Layer 5 of a small transformer language model trained on English Wikipedia (9 layers, counted from 0, width 96). Numbers have three digits each and are written without spaces.
In attention head 1, each number of a token's query or key is one row of weights dot the token's vector x plus its bias. A token spreads its attention over itself and the tokens before it by the softmax of 0.177 times query dot key.
The model reads these tokens: "ks" " at" " the" " top" " of" " the" " Bill" "board" " Hot" " " "10" "0" " chart" " from" " March" " " "14" "," " "

Query weights of the head. A number n stands for (n - 500) times 0.0012.
q0 (bias -0.001): 328693515287372607439588366646449482366427524456654590249588691610662532799267657341277489245900673565589662509479443588443403646258586565317368450511320291550377334361757677532472499446562407497378529308513508419427554386689414595670834521562478478489534449348582411512562614414442385657
q1 (bias 0.054): 588585595386456377406494737576490314516528480509435580312529324367499451521715500619521380613441547497436581435569578449805531348547381466348303268724490590570390458284484916663599506352448496545701461470400315462676622491592435360614688411448268450430401309528578440559634528635301411649
q2 (bias 0.014): 426517726891253412310282764613621542533423519286504513271460624538570551762333583581524611215428388683456483652709558550597439410710449722405436396301309487383479526174375487668303453432707447439496573330346601451504628771335509566424587635610329652592584342273382475704756528177217440570
q3 (bias -0.013): 469539493290241643269551527644607404246513429654349430290249468381756537450654553614510552434589813492401543302547478771498579600253435770374396426707622538455672514587654516659452679523416752203485540331418246358223553541750533560606375679551471436261393487759489314649395253454691468648
q4 (bias 0.053): 541507408407547467547619448577526344344483490569529510452243430473369629465505409372392175498515505636574597327709649479612496456588592328579687556491326540684282381644554465412651588519328533504391544454612410487507515463611641379625577355246463430315430374525460451683693423663526556413
q5 (bias -0.004): 521337639603591763443321472859546156528684543444408610560622385686554609499563498754312211633748475365549606485473498493505487379401742678539422418573503471812437338299407538383670462511525524568408394604811128345377402367513479510508446220592324414479198380583614600160478624489538717555
q6 (bias -0.004): 545355199724603750577625226502497548369495360722593459518654403671590356518158511269676664539329399391560209773541461265543531735393493373669638499513701644512631632682350317579531350691432730568544558519347432538430337360560592652525390431452647473665606666683296495370420576655539513412
q7 (bias 0.001): 481627743487436346509298564289294464564327433644564433706581696351570403552564317503657724594395580648294444801648554585388485582616375512378455494443470793275448499526505538549244340433581312586709395377262541613703350828293524704385493585548520517746255554543438332430523762472361456608
q8 (bias -0.032): 621340569342405427328536368482293374751332587415764518670593670436505541531606410655400335599605662334556635653293404617374257691479604788747325217613401491435688484274665302683621470678869617305478606620481405368516264309812514374557504541636354226535516583363580557680257447250484523654
q9 (bias -0.061): 519328658738533660607542267554547789515579450335540484622708680311483536484342525612581664403512442453510290639529354555357306633485518576825660340662547490473718768500463439545540578488622662496300420518627563436439450451486473601428308484688609501642376382425359649278254370364555529350
q10 (bias 0.068): 423398453459765506555549372652433736328622448203548629510501419646406488548452720364551325308502315639389564352506566295528427544569535531439766520573354415626371566377556590501508552473465450733493426551515558590651393341367606503602343361539473503565506446455415653475673393473424656459
q11 (bias -0.023): 599490351143431487546482575325731530312408589543310420636379422435393527088786499434407377701208577390653513371429484544494667444572539346652484686608724487642430346700493320344348616495191614447521394713701466454580589297575597476556396363441535667422412721633671472526417337636768482392
q12 (bias -0.024): 505286255577415450575462640448737494538307601498358323311329358407298540406427474574452441543228440494635523747454502452537481563619621370694249503458806328564439634451350320621581486732328791316439668469521645262412731286620567438463509618523431716415785704491560300761597310688528403622
q13 (bias -0.015): 504499300574267280565277537458602803173306422437273222374494380436429612385409524264548711379032456733385364592497480484581635649475370334620522616362628549564372549600324573484323540859377567376613608574493538476795402349558618595424314589575588831748425739590465227567530483477656555526
q14 (bias 0.070): 742483487523604481614289261565592583379585420389613781355277617496692413771471703691365769257648448670493432583541594451382425572470305465358286404608312395470787633202508179759554608249556467618521675341175464616315683550717553482605475516594520455236557331195637600531422557505392371342
q15 (bias 0.054): 742199361429649319572295263392342635537367431399676435784488286618552396515597751419570627461371255260678408636505596314294552491642430357845587591667692656527419576411482289535585302611469588710706463823572429729449351453343506553570396424489367389505425653343412534514430495619438478352
q16 (bias -0.053): 185663468561664578443446957597562406533431440421349344432641434355340529488678445743589359595463659516469554513506369725430535247440621699508358345512642435840515420580262663556125506658504479448311362549569637232652525309567398614462564526578494593604483562793718320249495649310478551786
q17 (bias 0.012): 476578515883538381483476507417515438535467499519544535470533510668664375784233620699531727498618589464283435805373507333419539476551414529467329367394482444488615462158475342617334319462584442445781411418411444584308480751640732658255645632567380500526552575374492474386724719413327700632
q18 (bias 0.005): 549390433613688395589244374563613665313507359351470453481500480408603708518555602522571811277537450699343300548569481669382499664412438538583452601520615456506692506491351426620276537594425526384323468522386652364550372278606519693459581470600565618559562511641615402020273720503464337497
q19 (bias 0.030): 677362187423513712490669501591357384569553353514547646562429548503484391532692566445316405507134370286587543549433529528519648290530493700495553242606547549628462374425389466871519631590545548458504441663282440427587670382527417376675302334406332524300878607615477705726614397536361178574
q20 (bias -0.088): 563608562434525562494373326384515346655335696487518353504502356600540497501487332419662585598701617478588453641437357671626464368630595532504526680301359437471607608508590400288600661389477452593674517314545677376400385601375401585546645582264642483461403457537551398716442498546581445489
q21 (bias 0.019): 345794695360513478504854588425303584473451426674670520436632715451465376410560641280551318479506403201638428318457496446382402555549477625527702348727591382453370569628706714595606323711602419560548419696583449686679456325591280623538507533330399211720418454496356506689576172367327494503
q22 (bias -0.052): 399673704539457611435565429317454533520486701508424470556557566687730457670406635575361494690697788312642544190309358593234560464538576456591376553608474315570530429333873507184579354441557225617527362541652438559287407472461589713552656631414501424540150648428675691347459479289523554356
q23 (bias 0.088): 511426616203508388484535500496545447334527474515488611472419586445457462528760541623387493619630593410539712550572670385611471410587461439589523525518382610534505309514455542536599486355320516509272459435380217548301549490690710327606533300345244445311490439580551515455518537561404357378
q24 (bias -0.087): 464575473721427505652661405585531567609368562419502647532520507448307559444210447334689743366271513547379416821698305605497329600514505561495570443415575286425607730503349463707349600529579544647683500530585531504573492572523411610378468479624745555775450416332509467588473623622568520518
q25 (bias -0.013): 521243568538299480321378557556431493729500465536302443675561443467466385474667428645603567568555552407499610712487528324503738321365276408541427471589565785630292518470311656462535576379441596462417471471443436519442519750221524445409301499842412716508530454418597456432526590625477466643
q26 (bias -0.014): 735510480699453475459365391813462479621539542517435622551522364741446567514474579585410489307425191480592594326118487540351565477585522403465497463713538322635279804377507617390815341498689283602647621790573491732691398322473302422374467384636503593685357344027559523609570342582384480462
q27 (bias -0.063): 580502376893330418669469525554512415569202577372481485454579368494267604538231426471469726478247584511526489889554369654539471421529627425398369461288587320488551664459302378613488488715661615438580683583555438446477430536518431529420419604665467535610478473251524361657680659579519414602
q28 (bias -0.057): 584355404437634713605653199414541738584740607484507521815607625604592477373461594558647552455770559323479398196521396494411484574333502480512640614647570399422535668606631223355594541293548612622335229487681672469170372471184608529321368438676753644428653459505562602313301430646858578321
q29 (bias 0.035): 479422151351726539415466461714344461599501458417763461581306407545676635647500624738541568217600348626403541202436526611354464697388404854281300600525523517329433458336644097626412412599657608424517616628395647515357567404350357487389488546523511416262647717474589551563405582426600696672
q30 (bias 0.001): 642567759498458295526469434307584587456374432210447329558382511341358431535821432511549482537440708557439555404667494739397518450768506422727677495511464442458621597559608489623332603304278404402726475326810532589497529767635554558728610579307415430356133491532292349693548293619470304393
q31 (bias 0.008): 536298607812694515568497429427515591679592534403576761648580557555349527607367707574566530506504417407550536675685508440323401471572538593668479375494549341269489541337384293591490513532527510771383614629355385444180465515426520647566358431648374386565617451371621572328432731277430474281

Key weights of the head. A number n stands for (n - 500) times 0.0018.
k0 (bias -0.021): 401567533549544555458569484527460453473465540508698503466616653485593501645367369523505344550529660479435540499425217560585486448433591552426484485510303492435623557480565533534581555499597418471483380473478365383504504511587469459445624565523700363635443408370513491417501453378466517632
k1 (bias 0.092): 485584472499444505530543450448548581502530392403191554392527426491551489584511806434518561436462534410466532546502505476471599551483384479576545455465504370487589556450503551637549502581474444484537567528331457513556551506544470616548449492592393526508534411508503591562577468472475423414
k2 (bias 0.092): 376616507548511413494576473505509551428444519395301570438516441570669512547488884492455722509435584477420467547473408590332579516458409556509428412601468376474484561309552577587486504497469342544557517505550488530526515550622516604523509554553529434506466435446508507547447573385442510513
k3 (bias -0.103): 430471552430370614408520483399561516481485561552479459448506605441580625492603394524596360539510730479500594419520099501543561522392538598434496600478512513464466387501632608483547629548538585326375440423423412353530506504585650500459524529480527518323451582575632370574471411399541489598
k4 (bias 0.118): 612515471466498416534519486477445610411540445469175593472480544542504493435396872494449545413560470508447476471422703442516542523483413416563503559469472322507539486529505573497486563518430512505521548559457497591521532463516545495510519439499508550473507457588482578515609502511506475397
k5 (bias -0.092): 515459384620603646520537476445627391633451531426705403491460455496462528591517136584535339529544582541478565578359588479613469573509512412340439502386446428464459445496456470448648461587609456495494419460474644405485368529482591426462421507576495508497568520490578565422474478511523516611
k6 (bias -0.029): 440415495572544456460538436477472548320636615658566515409458457355294513436512548568584477429634330547641409506564681298491561402437625522489542458553649563608404497615434538421554515525413489420456396425540503521597539359266359507594501499489446434678353626472566404331447434624554528447
k7 (bias 0.078): 386507632486486398480644565562487534573566430457441529486565412392585482570571636540514627522432456553423448505637899554519560542512422533579508339526478549413606608440478475459415346492411412528465528520552477588478505577519377521508434606463316468537505451527358596452324426434502510352
k8 (bias -0.081): 511468412568500558414569572490565430544364558585719462516426534517527571559461229524594379537454522560489502639582887462528411523537503548452471388398509586413491402492441388594524498475549500424491526390512439539473526589523523440376444571364608378388524490413462406594477433555503449560
k9 (bias -0.114): 463484547512523519493515552443612386587422617495827408475426563514469530426594115520519485477498500547576501526540470523503385511508575516460504526545529620473446401592503447450509424479550476489452417409594563421467432539460462443481519556426605421549431585488515420424400521553493536615
k10 (bias 0.085): 599548540524517437597544416499459617399546508446313563435486532582508499449458813507457621436472457437491459463444259483424571563461428491511474552521530390464537578473524487600530538569423424586536521559535542550546478410473462517527509544547477508569509433505520614487542524525530431400
k11 (bias -0.051): 606391407420432542495380534455460484522518539520558394582472427482320507403580316430479341483539541515564546405494210463681547415561558414533557637498503618482433433609596579411450523496523690499540598487487534466436472524381573411523473385569548632428579559582489464558616485539573533496
k12 (bias -0.011): 588413349539416570438327522450535452369406530569253574515395444577341516422516678442466524461437542542507495505449415451561607296489487495508572538485579529640381417438483633521384574482452580410603545511422453535598570530606566536538481409575593515430460510585538401649659513617523557516
k13 (bias 0.005): 396457494412475518561538578487488574402540611557396536494547367476362484353533601491564517459339540565493445371542013459580628449520537448564620649589614581522387513608576732475359475498440537599545495530534593551507544477403514563545550418533456572485415553601451434452526443608503533446
k14 (bias 0.096): 531500561509466491487554400504477622474475606407285585501412564575613489559483923488481685446474527449460494524491283506390576571418468555475531489485470392492529573415523460606612583401432476423533420449539432530548495492563512517577504549569534496548501453419548581566497496424488464475
k15 (bias 0.047): 636492440591461505567476525483475628394611584470356484535432480549353589469507843457460602407510385412611404490536349415478556610607433499526478438456568489467454606451531354496588519438416431508602495449534545652554524482473476476494351543591492578651482501424442565484604428548509529293
k16 (bias -0.098): 374456440381472617479376632472545333676518467503634442478607403463481475522623135558489351623349582602518548568487471565638437352432533493482397533495501614432553439447417622461403423611599457489502466494466577377438475513398479544492496549471493514492614557509542495488503532504567449621
k17 (bias 0.032): 430561587643493488391535485591499557494470622439268507488564424489607524617495693506493635554442529473433561542535399541442625512501533590411399305519527380466493644315408460605626462414520308502513440481533414522590533509477447544519476535570436522568484395390609515450331509468491499459
k18 (bias 0.017): 415376537376531561535456516474577629538530580446343507454464507474468447478551667637514645396367629513486465476522130558362545507327539551354543564554584551520537490530433546465502520424490467499510298395596582480445496520483415482542457618544540562621493562489504623399405477490613502412
k19 (bias 0.068): 619503389543482492483429474371509574332589424524365519450428447515510502502532896445578432388494463434529466530602434424431533449429389514612432429441596414506483469393468472626525606620458600351581614519487444617542516478505553498473509539614459487514555566404600470640683535553503376599
k20 (bias -0.098): 502492503437484539465511544522448396623483495561769439527518497495433479546535065526494410549536492567463484566513706477530395435584534480435476511459420562579466455596524493444443483504562519452460508490503500522535515554527574420514527448400572437439490536480422419533484559488524588554
k21 (bias -0.036): 503724555591496369505525518548422475502572449633819449477614647522527538438511495392513417459506345377632646475596484499543434541572576422577466496460484504350573520465647532566423537519541388608429590510452415457479578400459320663373524580491546436660399609436533378511624462449450413451
k22 (bias -0.102): 473479563494490528430481527503473382656485567538811390586577532477447529554507070491471397670537560463549596532452257542562405478542632438425501493488407559417498514516521477426565437468626509540470482477558473433476475545518573431455537492475542475514486456417513443461457506439478565566
k23 (bias 0.112): 582470533531454523555503417475468578428556449404141550477428513541586496515442882477456575446505530429482506484513545454460621562438396457540475513541517386439562532465533530547575552465425514541515502514484440514519510515540490555521451501585493576538499416491442636475576485473559449384
k24 (bias -0.116): 425494502460542447514467528459573379550449627504856458442525509490402470460548135494509434517430466614462493482532539465541386482569630561432468490544475592512450437620513504539406433513608506476480515481497501437515503571417429492546545518516500437492459562486528412543405498530449596658
k25 (bias -0.027): 487492379562516789583470494367629362508542455426400433527538360406551540523685330524440481543487547444517408485503409467700500494579420524569524450578630556527463531469447454419542421519437516493565550533511504455522488567477593466474454476487373550489465486618427542496439388554459542680
k26 (bias -0.055): 491596377613618580596546507502493443648449623520894468581487459559428447458455313370530459481384391448520523579335185521553387565656480451397590509451479491545487458528426498509515490445621517497505587526565548462524509479585551496450530449528465510547468539489529427560588537491350553592
k27 (bias -0.090): 415452412531541504445495571487598376589363615541762496537516478502417490505475204502492371512349477599442463543485593468562406477571579540475489471469466561582376424513452570506446424522583509474503488447483467482586553624488502505505554464539513481499505534502464389540457517510428600672
k28 (bias -0.116): 545446501505526528467432481491491342543485543494817424500497567458436537394554082577488439530643485502556517491501326512502380495512605554430476562498521636520483421595492388404555508441540590458461503485545525439501443512432520351448506453457623506503533539523545468467399536555538558605
k29 (bias 0.063): 537438493557496457445515489569462570364515480581265600423465520582581541529461868566533575448531469507441438502525513551342574576465518657431482515419511444541567473334402386532550606498483463399549507500500536632508479420562498486417388564398513507354660517449580493567504442392532453428
k30 (bias 0.053): 618561640282330263546455588449533716604423553362389435565442615490494544357647495401440617493397666490472553434540395561545512595617325470583459536597443441377496516579627606464358529469490459420455519565427482633521511616622542514545521557498574565533489413451431515515522510479602568348
k31 (bias 0.054): 510483517558538471541431365492613543447490639460492475446419525568551524499460728606409688491468475444577536587478403487375481526412506522346403449546482477452520617320522381553558413488490456578555404402604483494527414609480505524489402572691539536637509455350560648497427479518436560528

The vector x that enters this layer's attention at each token. A number n stands for (n - 500) times 0.018.
0 "ks": 497537493512482568545454531452499452520480501450731472538529515501507559464488119488577552399482534449464561489493745504503423484506560470472561526530538543459431500461496488510534521456588484473557492474497498456516415386514538482434526535535459549500440534539525489495454483520479494472
1 " at": 461505458539537499540550507473515471555507532402748529517538439525501577543519086483543459541490509425513531478466705451541418517507433460497552555471552605468384468503538494531536477463528540457504517476490478456481450509506571484491480523548510469493464504480423525518482469521482461525
2 " the": 505490488485518491487432506490547492561467511437733413526524448514487512519491071466530463527504520406462532499477724459544437467526496484467549552504512627494481539511507506586586510468540556514518511491461419429548466503495529464512465484549524477486469497495480522524496503496452455544
3 " top": 496430455520534495526501470510454428535527493453706480513515429513469534534533029555567454494517555485521533524459693528510443487517518546455549522529524605516445519516525468549553530434472507510514522435436491439519450461537555461566462479498519471505487530503445514529448497493450460523
4 " of": 517467444493527512511453465463545464556494530475740481536534444515476584512480072492574458554477531467535574511460727434523439481462459479452566581488534576510496483490505486499566493485554533510487494433425475457479487471512543451474483534543493484468502486511459492470527475507491527556
5 " the": 505481464495542492487421508495544475572480511443719428511532437519476512509479068483545448534509514417463542493475725454546434457503505485462535548507516622513482537505504494563599507479531565515522504498450430433541472482493525455524444488559517482475466497496500516524493501510464474566
6 " Bill": 514449479480586488502412527494552453532513455471706480507558457475433485536545073520591423547449532530486561470516689526522488513538492499406617480560532550473445484488482449537519529482559496563517530460468490412419502485537516424477445519568489464490546458536494464497479532499499496513
7 "board": 541451425544566474524446543469518414565466493496716452510503426484430465542539075513564441494487525514526571475462686486552499415506519561457530550541518590505511557519454512545532493452514468537520556500383479428474478421558546444493542513474489497486506473495483537509449537536484467527
8 " Hot": 541452460524613494543446555463495479568466447467689504491514407470448516515562075516631427540498519493433559463471668516581429508527481514454491517562525594484431535497462485531553512514536476513500533519377462481475436457482530462532542489526514466517501482476472512488451501565491524547
9 " ": 513452464532594497481432535491528490591500474486736448500606462492473404484554087529535483542480516468426604491471698463564450480483499481482496539510552583567437497480514488500543497446544590504499503455458510460510491480523525441461508470539477501471548498513467466488512502503480449542
10 "10": 485488429508590501491453493487491492591528462436756452503530479479450421504545082552561456552493514468507569501447698419569457422502480523453529501491484585555499479516507483499503514488525523521524500456434485409489469472534533464472514497515474546506543568529519509506505522535495427549
11 "0": 497488437512555508514469548465468463584540473499734468468516477492454394498533094492572436543481491451505574477416701417583454450475520486439502526541519562505489492527481502512538488458550539497489502481419460410495461474511548466543516547495479506517537540521501545499520548561492464582
12 " chart": 488452456541549573528461511478498474516536467538732484458530456492453434501537094516594414531490461518549573474468669423620498468553555539459554496586488545508526541496456511539537500447525462499506515516413490430482425458525569431493552465476447481502490483548500484525507469581482431479
13 " from": 466492435495501519479498513478540465552503492436743512502547443514472565510484094478541415493490483459539579466485730406567476461469463466528548516489561602471462529493541502511588461502552492529493520468482426451474482521486581438489488495531490498497501483536469489527503452551502479543
14 " March": 476434410493519546464453558501512499553534453496769473534598485475456467501536108454543437540474513485518600486556693503563487491546499503466542473529520628463417506434464524575488493461501516576479520476469471466451499474519537475440471485502462529502482483541478473537494463555542417507
15 " ": 486457435500542477469454549492523499598505472513760457527609474478478408480579105500532487513466510437440587482472700462554472505512494503498494511521545624532428494459514513537522485480562565476503510471452514484505512468529520451444500506539463496472549514505488430536532449484465439543
16 "14": 465521380449540477505462535501497501574523467464783488544525495473471417479572087519555456520469520450517579519457709428534489457544475517475514479494520607531487489501514514525476495470535515500505496453447501431523528453494533487488476513512491518485530566518518485553521457485461430563
17 ",": 470462442477493499535492571496510503581511506504770446540523517478471522460563113493561451505484505455541592473482749438550507481505503491455532500532561578411497490511487500480530455466547512506470543486437437472503503500531515458434520485550472496519542489513499448501527453491472424501
18 " ": 506467464490540446510501535489513512593502475500780447531592523489465409462566119476526469503479504432435601471475715454556450527500483489500509501540525602514443493488534508532518485489560566480497513469468517491507491496553515438440496509526453479479542507505476438553532430487474438526

Token 4 " of".
Which two tokens does it look at most, in order? 3 " top", 4 " of"

Token 12 " chart".
To which token does it give the most attention? 0 "ks"

Token 14 " March".
To which token does it give the most attention? 13 " from"

Token 9 " ".
Which two tokens does it look at most, in order? 8 " Hot", 7 "board"

Token 7 "board".
To which token does it give the most attention? 0 "ks"

Token 5 " the".
Which two tokens does it look at most, in order? 1 " at", 4 " of"

Token 8 " Hot".
Which two tokens does it look at most, in order? 0 "ks", 1 " at"

Token 10 "10".
To which token does it give the most attention? 8 " Hot"

Token 16 "14".
To which token does it give the most attention? 14 " March"